Layer 7 of a small transformer language model trained on English Wikipedia (10 layers, counted from 0, width 128).
A neuron's activation on a vector x is SiLU(gate . x) times (in . x), where the dot is the dot product.

Input weights of the MLP neurons that the questions are about. A number n stands for n times 0.0013.
n53 gate: 0 130 208 -178 -80 -135 257 -38 -60 -70 18 -48 207 -163 -46 201 3 -151 129 191 15 -249 -59 -95 68 -100 -39 91 -16 80 62 -163 34 38 -101 27 -12 -28 -110 -22 -273 -144 213 66 -19 -31 31 135 -31 22 0 -111 -52 38 124 -109 49 -3 25 3 160 -113 -21 165 142 31 -21 99 30 24 3 93 -90 -73 -12 71 -16 68 -88 -78 124 98 -31 -34 103 -37 -34 59 -124 115 97 151 0 -63 61 146 -174 -82 59 38 120 -56 -212 -98 -185 -103 116 63 30 -129 -20 25 12 -18 135 127 38 138 -59 69 70 -25 -19 -57 -12 -170 47 110
n69 gate: -90 -41 -34 45 -108 -49 -138 206 61 -85 68 -26 -191 -120 48 -150 22 31 30 -86 19 118 0 22 104 64 -58 203 233 -141 214 153 172 138 -30 -85 80 -64 -30 -11 242 105 190 -236 75 101 102 167 -58 -53 32 26 -191 175 67 106 159 -82 26 231 -27 126 -55 -153 -246 34 -67 -112 4 -15 -19 -200 -55 147 98 67 -76 -61 -70 -192 -59 127 -186 79 15 238 15 100 79 -98 -64 -223 4 160 -150 30 -195 -92 146 -163 -174 228 -271 37 94 -47 -130 43 101 105 161 120 96 -73 -22 41 -74 -253 -207 113 -96 -22 61 -81 258 -84 -61 133
n97 gate: 65 139 -125 -3 -67 34 -39 -49 16 63 -73 -18 215 -80 90 80 -68 9 -52 -151 66 34 268 -29 6 -6 -35 -6 3 78 170 45 -91 -273 -96 -84 -68 12 -108 113 -19 -97 -202 -28 -49 198 12 -43 -14 141 -99 45 60 -12 -118 166 63 -45 220 -25 16 44 -27 -47 67 -150 9 -21 -92 221 -111 91 47 238 124 -33 62 -108 72 18 -178 100 -12 -79 21 -54 89 148 30 6 -43 -41 -149 12 -74 -30 -95 90 -155 101 21 36 196 -84 31 54 -180 94 132 91 -23 85 -21 -89 72 -61 208 -50 101 -61 -105 57 -71 -20 -139 -98 -108 -126
n214 gate: 71 -109 44 33 22 -89 33 -45 30 21 280 153 26 -4 155 -50 60 113 89 7 -112 30 187 -4 -220 -37 162 39 103 87 99 -330 -11 -183 -111 29 -177 -81 111 -15 -150 42 80 -145 246 15 114 -52 13 -133 -130 -167 15 -167 87 18 130 51 105 -198 113 17 173 37 -146 -140 -87 -11 -206 170 -96 -206 7 -75 67 -135 48 24 -158 95 14 -56 -148 26 50 58 -118 -126 -139 -96 -121 26 -138 -209 96 4 -197 50 -164 -122 -53 -62 188 -4 -136 -84 -137 21 -77 215 -24 -55 169 -114 115 -51 -69 -23 66 -125 58 316 -93 -224 215 -157 -145 72
n227 gate: -33 -195 76 -286 -35 27 164 4 -191 -155 -115 -91 -191 139 -235 73 -35 248 -199 18 207 -90 -161 171 8 -76 47 135 62 -40 156 -128 -36 -63 -149 -61 133 53 -61 -63 77 -151 -168 68 112 40 98 86 -93 -90 -13 306 -213 -18 465 -35 18 59 -97 176 248 9 39 -59 13 103 219 0 13 -103 -5 -128 -162 -100 -293 169 -18 -43 0 95 56 141 -171 9 -87 123 -215 -17 -62 -139 139 148 -449 -143 87 -31 -92 171 -253 -85 43 -62 22 223 -66 231 -343 -73 21 52 182 67 -223 -17 -241 -115 -280 203 -210 220 -198 -119 63 143 -129 187 -90 26
n286 gate: -7 111 84 15 8 39 -76 -11 31 43 99 108 11 -26 4 98 108 47 8 -19 223 -175 23 -279 -29 -151 -237 -71 -223 151 180 0 111 -101 -171 -19 -89 -42 -45 -73 -59 248 -27 62 184 77 100 -105 -203 81 15 -61 -52 -124 -107 -156 15 -97 182 -44 119 77 45 -149 168 42 0 -218 320 4 -8 110 87 11 218 -115 -120 -282 -60 -59 -257 -39 -77 -4 116 68 -135 88 50 8 58 -21 94 112 112 -54 -28 -406 -99 -23 22 -251 -186 -4 228 -44 49 -100 15 -59 21 34 -98 239 98 4 266 -159 -85 54 283 -8 35 -136 172 -49 58 -4
n299 gate: 123 -27 -11 42 178 89 -95 -11 -58 90 -127 -237 -125 -96 -141 -14 -48 71 -42 -8 -98 166 88 -102 160 131 -147 -37 115 49 194 -30 -220 -18 -31 7 29 -42 26 84 62 -37 -476 -170 -4 -171 34 -46 -31 8 -29 -53 107 -73 -45 -115 64 -70 8 155 208 40 15 -323 -57 -46 -34 201 -52 66 50 -89 45 -115 0 80 -154 -25 7 -74 -182 -203 -88 -140 60 147 -54 -116 -72 360 134 55 -4 -188 -141 50 -83 -41 -144 185 114 113 -8 -60 -134 -67 8 62 33 92 -81 -198 -187 30 60 246 93 -130 69 457 128 60 69 114 129 -205 127 0
n318 gate: 191 84 -101 -288 101 68 164 -152 -332 -8 -60 300 84 103 165 96 -78 -83 77 -50 -104 -73 -237 49 93 30 -24 -17 -330 -54 181 -142 -185 -107 -124 -17 94 -122 -62 30 78 -167 71 -163 34 -51 -72 86 58 0 -32 -130 220 -137 -80 37 -37 200 92 -149 -370 -194 108 108 84 30 67 0 70 -53 -270 -90 322 78 224 42 192 20 33 53 -279 -203 115 151 0 -13 -115 88 -118 110 225 68 -107 29 66 266 118 79 -147 102 -37 214 67 -120 71 53 -217 -232 -235 41 90 -51 -8 140 21 -21 -336 -66 -68 -115 100 146 81 27 -122 -12 154 142
n53 in: -136 -102 127 82 7 -97 -99 133 80 10 -62 186 143 -63 61 100 116 134 142 10 17 63 164 263 -98 52 -50 -188 -144 -54 126 -119 3 -6 138 71 56 -89 161 -251 77 46 37 -201 -31 -96 175 101 87 -135 72 173 117 59 116 20 -189 -69 -68 128 14 -124 -50 17 -65 24 84 -194 123 59 -69 -116 -22 54 -60 -239 -45 -36 154 26 67 -108 -59 130 147 30 -65 13 140 86 -14 -148 160 46 17 96 110 91 -75 7 -17 -54 -193 202 16 53 -78 -194 43 73 -67 195 -44 -157 -101 -89 164 28 45 -100 61 -275 -222 -151 146 7 118 37
n69 in: -37 40 28 -98 -162 82 166 4 175 -38 85 -32 32 -40 -64 -44 241 -143 -169 -286 76 140 94 -78 93 312 -39 20 -102 12 -53 -121 -280 23 37 -188 -75 89 184 -163 129 -16 8 -124 77 -134 49 115 -119 94 -175 230 72 -8 97 -276 -100 118 -145 -8 -373 58 -8 -100 32 33 -64 28 -217 67 21 -99 -136 -40 -173 -130 168 93 -163 125 107 -79 41 77 -24 249 196 27 336 49 -61 -26 -41 -20 -143 33 -13 184 -150 57 59 -165 105 220 -38 316 56 -82 27 -235 223 -61 -44 -67 56 328 27 93 102 184 -28 64 -115 22 271 79 49 -201
n97 in: -176 -60 -124 15 -108 23 134 163 -65 -92 43 -55 -332 -58 -71 44 18 259 19 63 218 -30 -191 -61 36 -4 155 51 -113 -74 -131 126 19 208 148 147 61 157 -96 -45 -126 14 -15 186 86 0 -240 118 -154 -68 115 142 70 23 -41 -55 15 177 -208 -86 182 57 88 -203 -11 -159 -103 -52 98 -243 30 -219 10 -161 36 -49 170 -115 -11 -116 -190 -157 4 -78 113 108 -30 -64 168 26 -94 30 237 51 -197 30 86 -121 -41 -159 -18 97 85 -59 73 12 89 -126 -155 72 -10 -7 103 234 -125 -134 -228 62 -162 -4 -133 167 -91 129 82 318 15 59
n214 in: -203 18 -80 149 -129 -128 126 -137 -55 170 -45 21 -14 60 76 -33 -102 -146 209 -18 -14 -136 11 177 -121 7 -31 -213 -7 21 -50 -39 -187 0 -205 14 -10 181 43 -22 55 318 82 -55 -83 -69 -4 33 148 117 177 155 -222 -165 -72 -42 32 44 -100 -83 -63 -3 18 -177 -61 -58 175 29 147 0 -62 88 -151 148 154 94 212 66 -71 -178 -28 144 109 259 -138 -68 -15 -83 -216 -178 -98 -39 -29 -14 155 253 -218 -82 137 -29 -38 -32 247 -224 -27 -109 -96 87 3 -160 67 -40 71 148 -149 -47 -20 -105 -181 124 53 -179 -37 -39 -68 -42 143 25
n227 in: -66 88 59 126 -109 81 138 12 4 308 -245 29 -214 37 40 42 -16 -104 158 217 -87 350 147 -133 -12 174 -73 285 114 145 -235 42 75 -95 -38 -66 -12 151 50 165 159 -65 4 -137 38 67 -143 132 211 -238 -302 -109 79 145 -251 25 -158 -44 -212 201 139 48 -70 0 92 38 -141 147 131 -77 26 -58 172 140 -16 285 268 125 58 134 -131 73 -225 46 45 -79 -157 216 34 -152 -84 -19 77 -94 74 25 39 190 -113 127 187 -217 -8 70 -31 -179 170 -227 206 -93 -160 159 45 156 -79 138 43 -135 -262 -25 95 -183 -94 18 -50 0 -72 -133
n286 in: 206 121 -185 -67 -62 20 113 -160 116 -181 127 88 -23 -153 290 -229 -69 8 92 -86 -174 12 83 -98 -26 154 178 35 -16 31 -67 136 86 18 99 69 117 102 -154 -138 124 -53 -187 92 -165 -153 79 278 93 -95 -41 -86 192 -68 86 -50 240 14 -167 237 -243 86 -247 297 -66 190 4 51 308 133 -64 -180 -46 -42 57 102 8 52 -73 98 -84 -52 143 39 23 82 -36 202 -117 28 71 120 -116 137 -57 -12 -208 -50 -98 -234 133 160 105 69 113 216 -35 -121 87 -87 223 -121 -77 134 19 -66 -37 -65 -4 -202 0 237 40 -72 -105 150 103 -186
n299 in: 89 -107 -33 144 213 30 81 -136 38 45 -134 61 -85 262 265 185 14 53 -131 -95 347 -101 -78 -57 -63 198 -175 221 7 26 -44 11 0 7 161 -134 -50 63 -98 -56 212 118 286 -169 104 118 -81 109 108 19 -113 51 111 -183 140 -11 -26 -19 88 15 114 -11 -15 -8 -129 -86 51 -166 86 171 -45 -51 40 379 89 -55 22 14 -54 -168 -173 0 -56 -125 97 40 19 0 -177 56 -33 63 143 -90 -76 48 165 33 55 -138 -79 15 124 -65 -21 -46 -47 -11 -114 -57 -333 63 33 -58 -33 85 42 103 -115 -145 164 -26 -105 -385 -63 105 -101 -36
n318 in: -81 101 -102 -62 -13 -103 9 50 122 50 25 -77 154 142 326 68 176 27 166 35 -44 -67 -44 -123 -21 312 119 -78 62 44 -66 -35 -18 -54 -165 -100 -303 -35 39 -89 5 -145 -18 260 -93 -185 -97 94 44 116 -165 189 179 179 22 283 17 -174 232 -161 55 84 -26 36 259 27 -70 114 9 171 -72 146 -240 -233 85 110 -80 25 61 115 133 0 -129 207 203 -96 227 160 -84 -49 0 -48 184 -180 73 66 137 195 -282 219 128 22 -188 126 -94 -445 -13 -9 208 106 -16 40 26 -129 287 -286 -157 -64 164 147 -296 -101 345 161 66 211 112 31

Each question shows a token from some text and the vector x that enters the MLP there. A number n stands for n times 0.0076.

"e": -57 74 30 -14 -28 -44 162 -32 117 -6 245 62 26 73 -43 99 25 -2 -66 7 60 94 -67 -95 74 0 11 100 148 -104 -17 -112 -89 51 15 85 25 -12 -88 -143 -76 -16 -145 15 -65 47 -7 -1 -31 -132 -206 176 -43 14 -222 -98 -25 147 -3 15 130 -76 19 73 -97 -222 -20 166 20 -105 -84 34 -22 148 -121 49 59 134 -124 -10 -44 121 23 -15 141 -42 0 -13 71 0 87 -53 9 3 -129 -67 -35 1 69 -180 186 -64 -137 -104 -69 168 24 146 29 -108 -109 -163 -83 -175 -97 -22 -27 178 129 17 72 -35 -28 -99 -22 185 101 -73
Which of these neurons fires most? n227

"it": 25 23 105 -42 -160 -11 31 154 17 -149 95 140 29 39 1 -60 -12 22 76 -10 87 176 27 54 59 67 -110 68 34 41 113 -57 -58 -121 55 15 -3 -85 179 -24 -165 -129 -74 -70 -135 -108 -133 69 68 -7 40 -76 298 -177 -7 0 34 69 127 18 -57 -151 55 -34 126 60 -28 -5 -33 68 14 57 83 -55 -23 17 -58 53 -74 28 120 69 66 72 50 -77 216 165 157 179 123 107 5 -88 -182 47 39 -132 133 132 106 -116 16 -70 43 -11 7 26 188 -28 -124 -118 39 84 -162 -126 186 -20 100 -47 1 187 129 46 19 23 -66 96
Which two neurons fire most, strongest first? n318, n53

" pol": -20 -141 93 -87 38 13 -54 188 188 -156 -95 -7 198 22 -43 -48 -7 -1 14 -4 -27 -19 126 88 67 -110 -33 66 -51 -4 -7 -14 90 -22 32 115 -137 -39 13 -65 -50 15 17 -46 -79 27 -202 82 -42 -66 22 -51 173 111 67 191 -110 -22 49 101 1 174 56 -73 -17 52 83 59 81 168 134 32 157 -43 -42 86 30 -14 18 106 131 52 10 -68 168 54 -58 6 -53 102 -29 -6 50 122 -62 57 40 238 42 111 38 1 110 -49 11 -18 166 -17 167 16 -80 -62 -142 162 3 -60 82 133 62 14 9 113 104 -174 -73 -56 176 201
Which three neurons fire most, strongest first? n53, n214, n69

"u": -44 -70 10 56 172 1 -30 106 184 -32 -48 63 -3 9 -19 -8 99 38 79 -87 -55 -73 166 -209 -69 -106 199 213 49 14 -65 -29 -41 156 25 78 -4 78 -86 -111 -42 -8 19 20 -21 -119 64 -1 3 -64 -134 -49 -9 -71 14 -4 -8 48 108 82 1 167 50 -86 -10 -10 12 146 -93 36 -6 -92 228 -44 66 174 -26 -202 36 34 -27 12 -47 -113 49 125 -114 24 0 67 148 -39 -36 155 -206 -196 -55 106 156 -44 77 -98 -5 -1 60 103 148 -133 102 -1 -143 50 40 -56 -35 -170 142 135 -130 -47 -193 -40 2 -33 15 150 107 -38
Which of these neurons fires most? n286

" of": 117 74 238 45 -31 7 -64 9 130 56 -24 46 -142 -135 23 -7 -82 71 147 -60 87 43 -27 64 32 26 227 80 -88 -76 -22 81 -59 -50 139 16 31 -62 -47 93 57 -5 -65 88 85 9 -161 112 -28 175 189 -80 -13 -75 68 14 39 185 15 97 -46 26 -34 -70 -89 -13 -194 93 25 82 6 -43 182 -72 -178 -59 -48 83 -65 -53 90 140 154 -25 146 30 -25 -84 22 101 -90 38 -26 238 -12 -86 79 -69 106 -123 2 -75 111 -192 63 2 72 -25 -32 200 -75 -178 43 -149 -69 -63 -162 -10 -41 63 -64 94 84 -64 -21 147 23 100
Which of these neurons fires most? n227

"on": -101 116 -52 14 30 -1 -22 -147 202 97 82 158 -33 -35 -78 -33 43 -49 110 245 -70 6 -43 -45 149 75 -12 13 -144 -94 48 -59 -70 -35 -34 -37 57 23 -5 -103 -38 -117 -35 -35 105 58 -20 -193 -2 47 -98 5 34 -151 -19 118 3 -3 -59 -82 -10 -127 128 -15 31 27 -120 125 -17 -210 -59 -116 16 -172 56 -158 -115 -10 71 125 68 -99 -82 168 90 -139 -185 -64 -142 57 171 19 -53 100 -60 2 110 -101 71 34 -18 32 25 156 141 -70 151 74 47 -113 4 73 9 -49 163 -65 -47 -35 59 -121 58 -104 -30 -45 -37 273 20 -87
Which neuron fires most, and how strongly? n318, at about 3.9

" ": -158 34 44 -29 -78 -57 -25 27 155 -2 -32 -109 -20 27 32 25 -19 92 189 -58 226 85 -56 69 -16 46 -160 212 -20 62 21 -142 97 -105 102 73 36 69 24 19 -73 -101 154 -1 128 46 -32 49 -44 -36 -23 -185 -21 -107 -73 -57 -3 119 141 -66 -86 116 8 -71 64 11 160 21 -118 151 11 104 -171 1 102 -84 14 -162 -124 17 101 -93 125 -60 200 -88 90 120 -96 204 76 13 -14 223 -1 -63 -33 -76 118 9 58 -24 22 7 -65 -71 89 52 -85 1 138 42 -232 -81 25 -9 47 -33 90 121 28 70 -55 37 -22 -37 -127 -40
Which neuron fires most, and how strongly? n227, at about 0.4

"8": 22 116 -60 -25 -166 5 2 70 207 80 11 -147 19 141 -62 -38 -31 0 56 -79 -122 -51 33 112 -17 1 -215 75 7 162 19 -101 -24 -148 -54 -24 111 -71 -50 -132 91 -93 143 32 35 90 -16 -93 119 -52 -71 -31 48 58 45 43 97 126 -164 33 -35 57 29 -103 -154 30 109 81 -40 -25 -59 49 20 156 -15 -93 -136 58 -134 39 40 148 0 105 130 102 132 -79 89 91 -4 20 115 50 -50 -129 -33 66 150 -183 23 212 -22 -48 99 18 111 145 -64 -16 195 27 -26 -39 -10 -44 134 -5 10 -54 105 175 35 111 -109 83 -52 54
Which neuron fires most, and how strongly? n69, at about 2.3

"ot": 59 -1 61 -70 50 -55 -50 4 162 -168 -33 166 -10 -103 8 58 -56 -13 34 166 47 80 13 109 -56 -5 -15 -13 -200 39 85 -34 192 -70 -42 -78 -116 -80 173 126 21 -7 6 -5 -141 -97 2 45 47 18 -133 51 -25 -100 -13 220 36 87 6 150 -157 64 107 -139 67 12 49 -13 121 -75 -49 -100 198 -128 -133 -50 75 -70 -16 -163 -25 82 -78 113 169 -12 182 -46 -19 49 -41 34 -40 258 -66 -72 -54 -21 -44 215 -97 14 112 -77 -18 -132 9 41 -29 28 -34 -64 -6 -55 144 -159 132 2 130 24 -96 31 -41 -90 -47 208 -13 96
Which of these neurons fires most? n318

" F": -80 -17 -42 6 -32 -114 116 108 230 -147 -92 -37 166 -78 -7 8 5 20 44 0 109 117 18 124 9 36 73 72 -8 -52 -61 -77 29 -29 -122 27 -63 65 24 -3 -53 22 -182 -87 -58 83 -3 -132 202 -52 -115 -43 56 -39 58 50 -25 114 111 77 97 -83 115 -49 122 63 127 196 17 -45 130 10 -107 86 -50 23 112 94 -39 58 105 -31 -115 -57 217 -57 -4 107 210 20 42 22 109 126 -37 68 -28 42 -136 -5 -11 -22 -25 -123 -61 -3 1 3 -46 13 -21 -46 -53 -14 -10 -128 113 15 -8 181 34 -30 22 -231 6 -114 51 246
Which of these neurons fires most? n53

"30": -131 -150 107 -7 -1 -9 30 166 202 -18 -12 -137 -67 -117 18 -73 -172 -13 14 -49 -201 30 48 76 37 113 -321 7 66 169 8 -87 -45 -71 153 148 -71 45 50 -158 38 37 16 -88 79 57 131 -15 -49 152 59 31 -113 99 25 150 94 145 138 27 48 51 -1 -59 -120 7 149 60 -36 -10 -34 -173 -111 156 70 2 -40 -35 -200 69 136 145 -44 18 167 -42 -34 -77 -42 -9 66 -56 39 81 -74 -161 -7 67 124 -62 -32 15 -21 -50 33 18 10 26 -65 -83 34 98 36 29 92 0 75 93 2 14 41 99 46 60 -22 -3 -100 119
Which neuron fires most, and how strongly? n69, at about 1.6

"re": 98 58 -34 -12 -126 -21 105 -33 165 68 -27 21 113 -88 39 288 -169 25 107 149 -47 -198 11 -171 264 -39 -17 -51 -15 13 80 -77 13 -4 -100 49 -6 110 -11 -47 35 110 -3 61 -15 -48 54 38 32 -72 -97 -223 33 -16 -34 -61 -38 82 91 44 -51 168 120 -29 -1 -8 -22 -20 -79 20 -64 -90 12 -16 77 -70 -35 -9 -105 54 146 15 61 -135 198 -184 -66 -19 -23 -23 62 189 -15 -4 -125 28 -111 -39 -26 -15 -57 -24 -26 -152 -8 192 -118 19 16 103 58 -132 -131 48 141 9 35 -37 40 127 -49 9 213 -65 45 52 216 124
Which of these neurons fires most? n286

"at": 87 -104 24 137 108 -79 -132 -90 235 -12 43 8 35 -93 -139 -89 -45 97 60 44 22 34 188 126 176 90 56 25 48 -28 26 -108 -108 -88 -6 -69 -63 183 168 -43 106 82 -113 91 -41 120 30 -47 91 78 -102 -80 -89 -88 -2 -20 -15 15 128 2 -98 163 -58 -147 -57 26 -185 48 -131 -251 -52 -157 15 -28 88 -40 -15 -17 -94 -147 121 82 53 -13 22 -81 -65 85 -141 19 -7 53 -49 117 -75 -174 56 -37 -18 -35 -14 -187 69 -76 27 69 -47 22 190 150 -121 -132 -46 43 46 133 -75 -46 10 31 18 43 -17 -99 11 114 67 -53
Which of these neurons fires most? n69

"om": -11 73 -91 -93 62 -91 135 21 194 0 -163 -82 10 -47 32 76 -106 -26 -147 140 -71 95 91 -58 -59 89 -131 -81 -98 66 -31 132 17 -144 60 62 -29 -43 -48 -48 -3 -114 33 4 -93 46 71 112 7 -8 -106 117 52 7 8 -243 81 121 189 96 -9 26 170 -182 10 -2 194 -68 39 115 -230 -66 96 -122 31 80 -11 -221 -98 46 75 116 -5 -86 -15 -89 13 -43 6 53 56 -66 -11 89 -8 -60 150 65 -44 18 -69 -26 12 -82 -58 59 96 -15 -86 0 -78 17 70 223 103 -68 123 27 164 -3 138 74 194 -2 -11 -42 24 167
Which three neurons fire most, strongest first? n299, n318, n286

"-": -143 -108 61 20 -18 118 39 -6 197 -70 84 85 115 23 -16 -150 -36 -18 59 158 -58 -25 -62 89 109 30 38 -46 -87 -12 -101 -28 16 -55 -73 212 -26 40 55 54 73 -159 96 -127 10 48 -32 -30 218 73 -113 15 38 -152 58 -183 -43 63 21 -185 133 -63 -26 -3 -22 44 173 129 -49 36 106 7 -184 -95 11 -82 -99 -45 117 58 10 -20 -100 256 15 -143 -51 -111 -245 -5 35 -104 46 -150 63 132 -135 -105 38 86 -64 -33 -55 51 -34 98 70 12 86 -160 -274 11 82 2 0 -20 125 -62 -29 99 79 66 -80 -107 54 -76 -7 95
Which of these neurons fires most? n214

"ge": 177 214 101 112 -144 -26 -129 -9 217 -94 -37 67 -52 27 -33 -54 11 -44 16 155 84 -6 -47 -56 226 -77 -59 266 -75 24 -102 -34 -30 63 44 95 -68 42 -10 16 -72 -171 -99 14 -24 -58 -117 97 34 -21 -137 -113 25 -84 -78 -35 33 -147 -172 83 -70 -21 8 -37 13 -98 123 52 58 69 5 -19 109 -106 -78 19 42 -112 2 2 -65 -58 -51 -76 126 -124 -12 24 -91 -206 -81 -184 -93 255 -69 -23 50 -16 -25 -49 -21 72 205 62 137 -95 -41 158 8 169 -18 -20 -17 106 32 -4 -116 -72 -47 -27 -27 -41 21 61 -58 227 -32 -115
Which two neurons fire most, strongest first? n97, n53

"i": -58 -78 42 53 35 -93 124 -56 258 -8 90 154 85 9 -19 -166 70 -45 -41 95 -81 -69 -21 -122 194 -119 -126 1 81 -160 -55 -151 167 -67 72 157 5 55 62 -94 -15 53 87 -13 3 -28 -115 -213 56 -66 -190 109 -102 -88 -82 12 -16 84 -15 -57 174 -65 16 16 -90 22 25 36 -95 -228 105 -86 84 50 81 67 -17 -10 -68 21 56 1 48 68 56 55 -18 9 56 10 119 -47 169 -22 -119 0 -46 1 130 27 9 20 -47 45 34 108 -14 104 63 -216 -131 43 116 -8 -28 -168 11 -97 16 -142 65 -66 -99 -93 -106 78 90 94
Which neuron fires most, and how strongly? n318, at about 0.47

"ember": 25 124 33 29 -32 84 -92 79 169 -14 180 -31 74 -109 -6 103 -37 124 50 -83 70 47 60 160 103 -15 -24 233 -69 -13 -78 16 -109 -152 36 56 -156 3 -166 13 22 -39 -103 -53 -54 87 -107 -83 12 -1 150 -17 13 38 -58 177 -57 84 193 12 -40 21 89 -68 23 -15 -22 49 122 -34 -142 -61 58 -4 -43 178 -13 38 -252 115 50 51 98 -43 182 9 -152 14 100 11 -4 -37 -103 149 7 -118 12 171 171 5 -138 50 -20 -73 120 101 88 31 219 71 6 -33 5 123 60 -56 -139 -107 11 40 -15 13 164 92 -83 50 194 -63
Which three neurons fire most, strongest first? n97, n318, n53

" Y": -187 15 -179 113 -17 -53 -63 101 304 -85 73 3 -75 -77 28 -63 75 -99 38 15 137 86 61 43 4 141 146 -10 -75 -52 24 -93 81 -29 -12 17 -15 -16 -83 61 76 76 -88 -6 -3 -155 39 -89 -43 -24 -142 46 -234 -105 -21 40 -9 -1 -34 -20 94 -171 15 -82 17 -135 18 197 -117 177 43 -143 20 -49 88 -55 -79 -126 104 65 50 -48 -77 5 -15 8 -65 -11 -41 -18 -155 -180 -154 119 -2 44 -78 31 -70 27 -123 0 -34 21 -1 -30 -1 126 -25 -140 -128 -33 -61 185 -4 -125 29 22 -22 65 -189 37 11 -172 5 -23 31 29
Which three neurons fire most, strongest first? n214, n69, n97

"as": -152 192 -184 -46 -24 -29 -58 28 226 68 77 118 -53 10 66 -205 1 24 69 129 153 64 62 22 99 -26 -95 75 -72 79 195 -4 70 -103 -84 -82 -1 -8 113 63 -34 -134 -26 -79 -93 -26 44 11 143 6 -195 -51 221 -105 -84 -68 36 156 -10 -11 73 -30 -28 -106 136 -13 72 -41 -78 -60 113 71 -68 -133 15 -88 -66 76 187 30 116 -59 61 108 134 -54 48 -11 -32 -11 9 -136 29 -102 56 -116 45 -185 152 31 2 -23 -58 32 99 39 49 170 64 -51 -23 66 70 264 -82 14 49 -68 82 -103 -5 -19 11 50 -43 193 -36 73
Which of these neurons fires most? n299

" H": -131 -72 -26 23 -189 -29 52 127 402 50 66 -4 60 -60 -77 4 38 32 72 -10 49 122 -115 47 68 93 88 -23 -93 -9 52 -41 17 56 77 10 71 -48 -4 -6 30 84 24 -26 5 -2 11 -29 -93 -157 46 -33 28 -32 -112 151 124 51 51 -33 -14 11 -15 36 7 -55 -53 72 -139 -20 139 -47 -31 27 60 -60 -9 64 -224 -19 121 -111 38 -15 143 73 54 -25 28 -57 -92 -119 -16 101 -44 33 -37 46 40 -13 80 84 27 -62 -68 -41 65 125 80 -46 -9 23 -153 -83 -141 -69 56 -7 -36 68 -135 46 -54 -206 -58 2 17 -40
Which of these neurons fires most? n69

" M": -195 -74 -52 106 -14 122 -57 128 347 -71 77 75 -3 -67 -105 -105 -30 -107 15 68 82 77 -52 62 77 76 -36 86 -162 -63 25 -166 -88 109 -24 10 99 6 -44 182 -52 -25 18 -8 2 -2 108 -103 115 24 -104 -8 20 -21 -62 116 -33 -132 40 -2 -15 -120 -22 -138 13 -63 -24 151 -8 108 -5 -41 25 -116 156 -80 -86 -102 3 4 129 -134 -43 38 -17 -68 71 -33 -133 -60 4 -154 -35 -5 -27 7 74 -154 -27 94 -1 -39 119 35 -15 -95 63 -94 -140 4 -174 -31 -40 27 60 55 69 51 -176 -47 144 -121 -6 -164 2 4 -21 16
Which of these neurons fires most? n299

"eg": -33 110 -25 -76 80 -64 106 -20 164 -11 -4 -9 37 -49 -98 34 -34 -56 -55 93 229 2 28 87 66 53 -184 153 69 32 6 -108 -63 -74 35 -158 46 140 68 14 -52 60 -40 -110 -189 67 98 -63 5 -37 -130 110 -4 48 -113 90 -15 120 60 10 231 -95 140 -28 56 -29 25 125 -96 -131 -13 -40 68 114 91 75 57 16 -207 -63 -44 51 -59 -85 10 -113 -222 -60 57 128 -36 -106 89 88 -189 -14 -71 135 -46 94 -165 211 87 39 -93 -46 -11 32 -122 10 9 -5 18 50 -17 -108 -22 33 37 167 79 21 -77 -128 83 160 -70 -216
Which three neurons fire most, strongest first? n299, n97, n227

" pro": 22 -106 87 43 -84 -53 124 106 108 -7 88 -26 151 -115 -123 -78 -120 -6 54 19 240 -27 46 -169 -75 2 29 99 -107 88 -47 -67 90 12 -59 1 151 50 -227 -24 119 -119 86 78 -225 111 50 16 -61 29 -197 -119 -83 43 18 46 87 30 -19 -165 -16 -77 132 -12 -4 15 78 14 38 112 121 -43 -84 -47 -51 15 22 -285 20 86 194 -91 -107 -85 29 -25 -72 -98 -173 104 0 -28 106 212 -85 84 -94 197 19 -41 -164 -67 3 -26 136 21 50 -75 -36 -37 47 -149 -27 44 -81 -2 -25 131 32 -54 27 86 121 -130 -6 -171 -26 -99
Which of these neurons fires most? n286

"um": 97 111 21 -161 -13 88 -73 -117 140 -140 -53 -52 30 118 5 64 25 -125 151 -35 36 220 52 -13 -35 79 68 16 -142 116 255 117 12 -66 46 -36 -172 -105 62 -5 -20 -159 -116 15 -104 -171 -102 -30 60 -18 -212 37 -1 -63 33 -83 -27 86 154 32 -117 17 88 5 -50 -43 131 -84 -73 152 -113 -10 232 38 33 -67 -78 -98 -9 -65 157 -2 -38 -25 114 -130 36 -55 17 39 -120 -37 58 275 -61 -59 116 62 52 90 66 -66 65 135 -60 32 36 58 -57 96 -151 155 29 34 141 55 -10 -83 -26 -5 1 130 126 -12 -100 56 -145 23
Which of these neurons fires most? n318

" but": 29 -142 -19 3 5 126 127 31 293 36 -36 -29 96 -125 37 127 -202 76 163 6 85 -29 110 51 13 -42 -107 4 -151 28 89 -84 -75 -32 -70 -27 84 50 200 37 51 -4 34 20 -25 -2 -30 -31 -28 14 68 -94 36 24 -5 -15 39 -16 82 -36 -8 70 20 -67 -61 10 -34 -32 -156 -18 40 -188 -130 -182 -109 -13 -76 -20 -27 -145 38 87 34 34 229 -32 -54 139 -60 62 35 -16 4 67 -50 -108 71 -59 -119 -56 -57 -110 -96 -288 16 76 4 -106 64 13 0 -50 -14 57 53 -43 -49 56 153 -50 47 -100 3 20 -2 68 97 3
Which three neurons fire most, strongest first? n53, n227, n97

" to": -103 -92 79 -44 -3 -81 22 54 299 0 53 -15 -48 -135 -43 -33 -241 33 34 -43 135 -151 45 17 129 97 195 176 -222 49 39 5 -14 -83 -21 -81 -74 -11 -93 -124 14 59 116 -2 -51 -17 11 -45 93 -140 32 46 44 -64 71 -109 -159 -7 151 58 -43 59 102 -86 10 62 40 38 -96 -69 130 -88 -46 -43 99 -81 -28 -41 155 -31 -56 -2 -54 -78 108 115 -79 -57 -144 16 -36 -70 -67 46 -54 36 -53 68 78 48 -12 -197 -104 -133 92 110 9 61 -80 -80 -16 -17 -3 37 -23 -19 -129 74 -52 -63 93 51 65 -82 13 66 -196 71
Which of these neurons fires most? n69

"a": -75 -14 -110 2 -9 78 -39 -121 204 88 -6 34 3 -50 91 -46 62 -112 -112 -49 24 22 11 -139 178 -19 -73 64 82 -86 -15 5 164 -95 79 131 21 82 -47 -40 -3 107 -88 -34 -53 67 91 -46 87 -25 -338 75 -67 18 -181 -30 31 24 55 52 226 37 -35 -56 -88 -108 42 208 -316 -29 26 -26 -91 71 143 185 -4 -61 -5 -59 51 -129 7 -69 -12 54 -180 5 -23 -57 31 -88 -19 3 21 -154 173 -57 152 -38 83 -46 -86 68 67 127 150 120 131 -41 -18 10 99 7 32 -157 -75 -12 -51 -27 -37 42 89 -76 -27 97 23 -41
Which of these neurons fires most? n53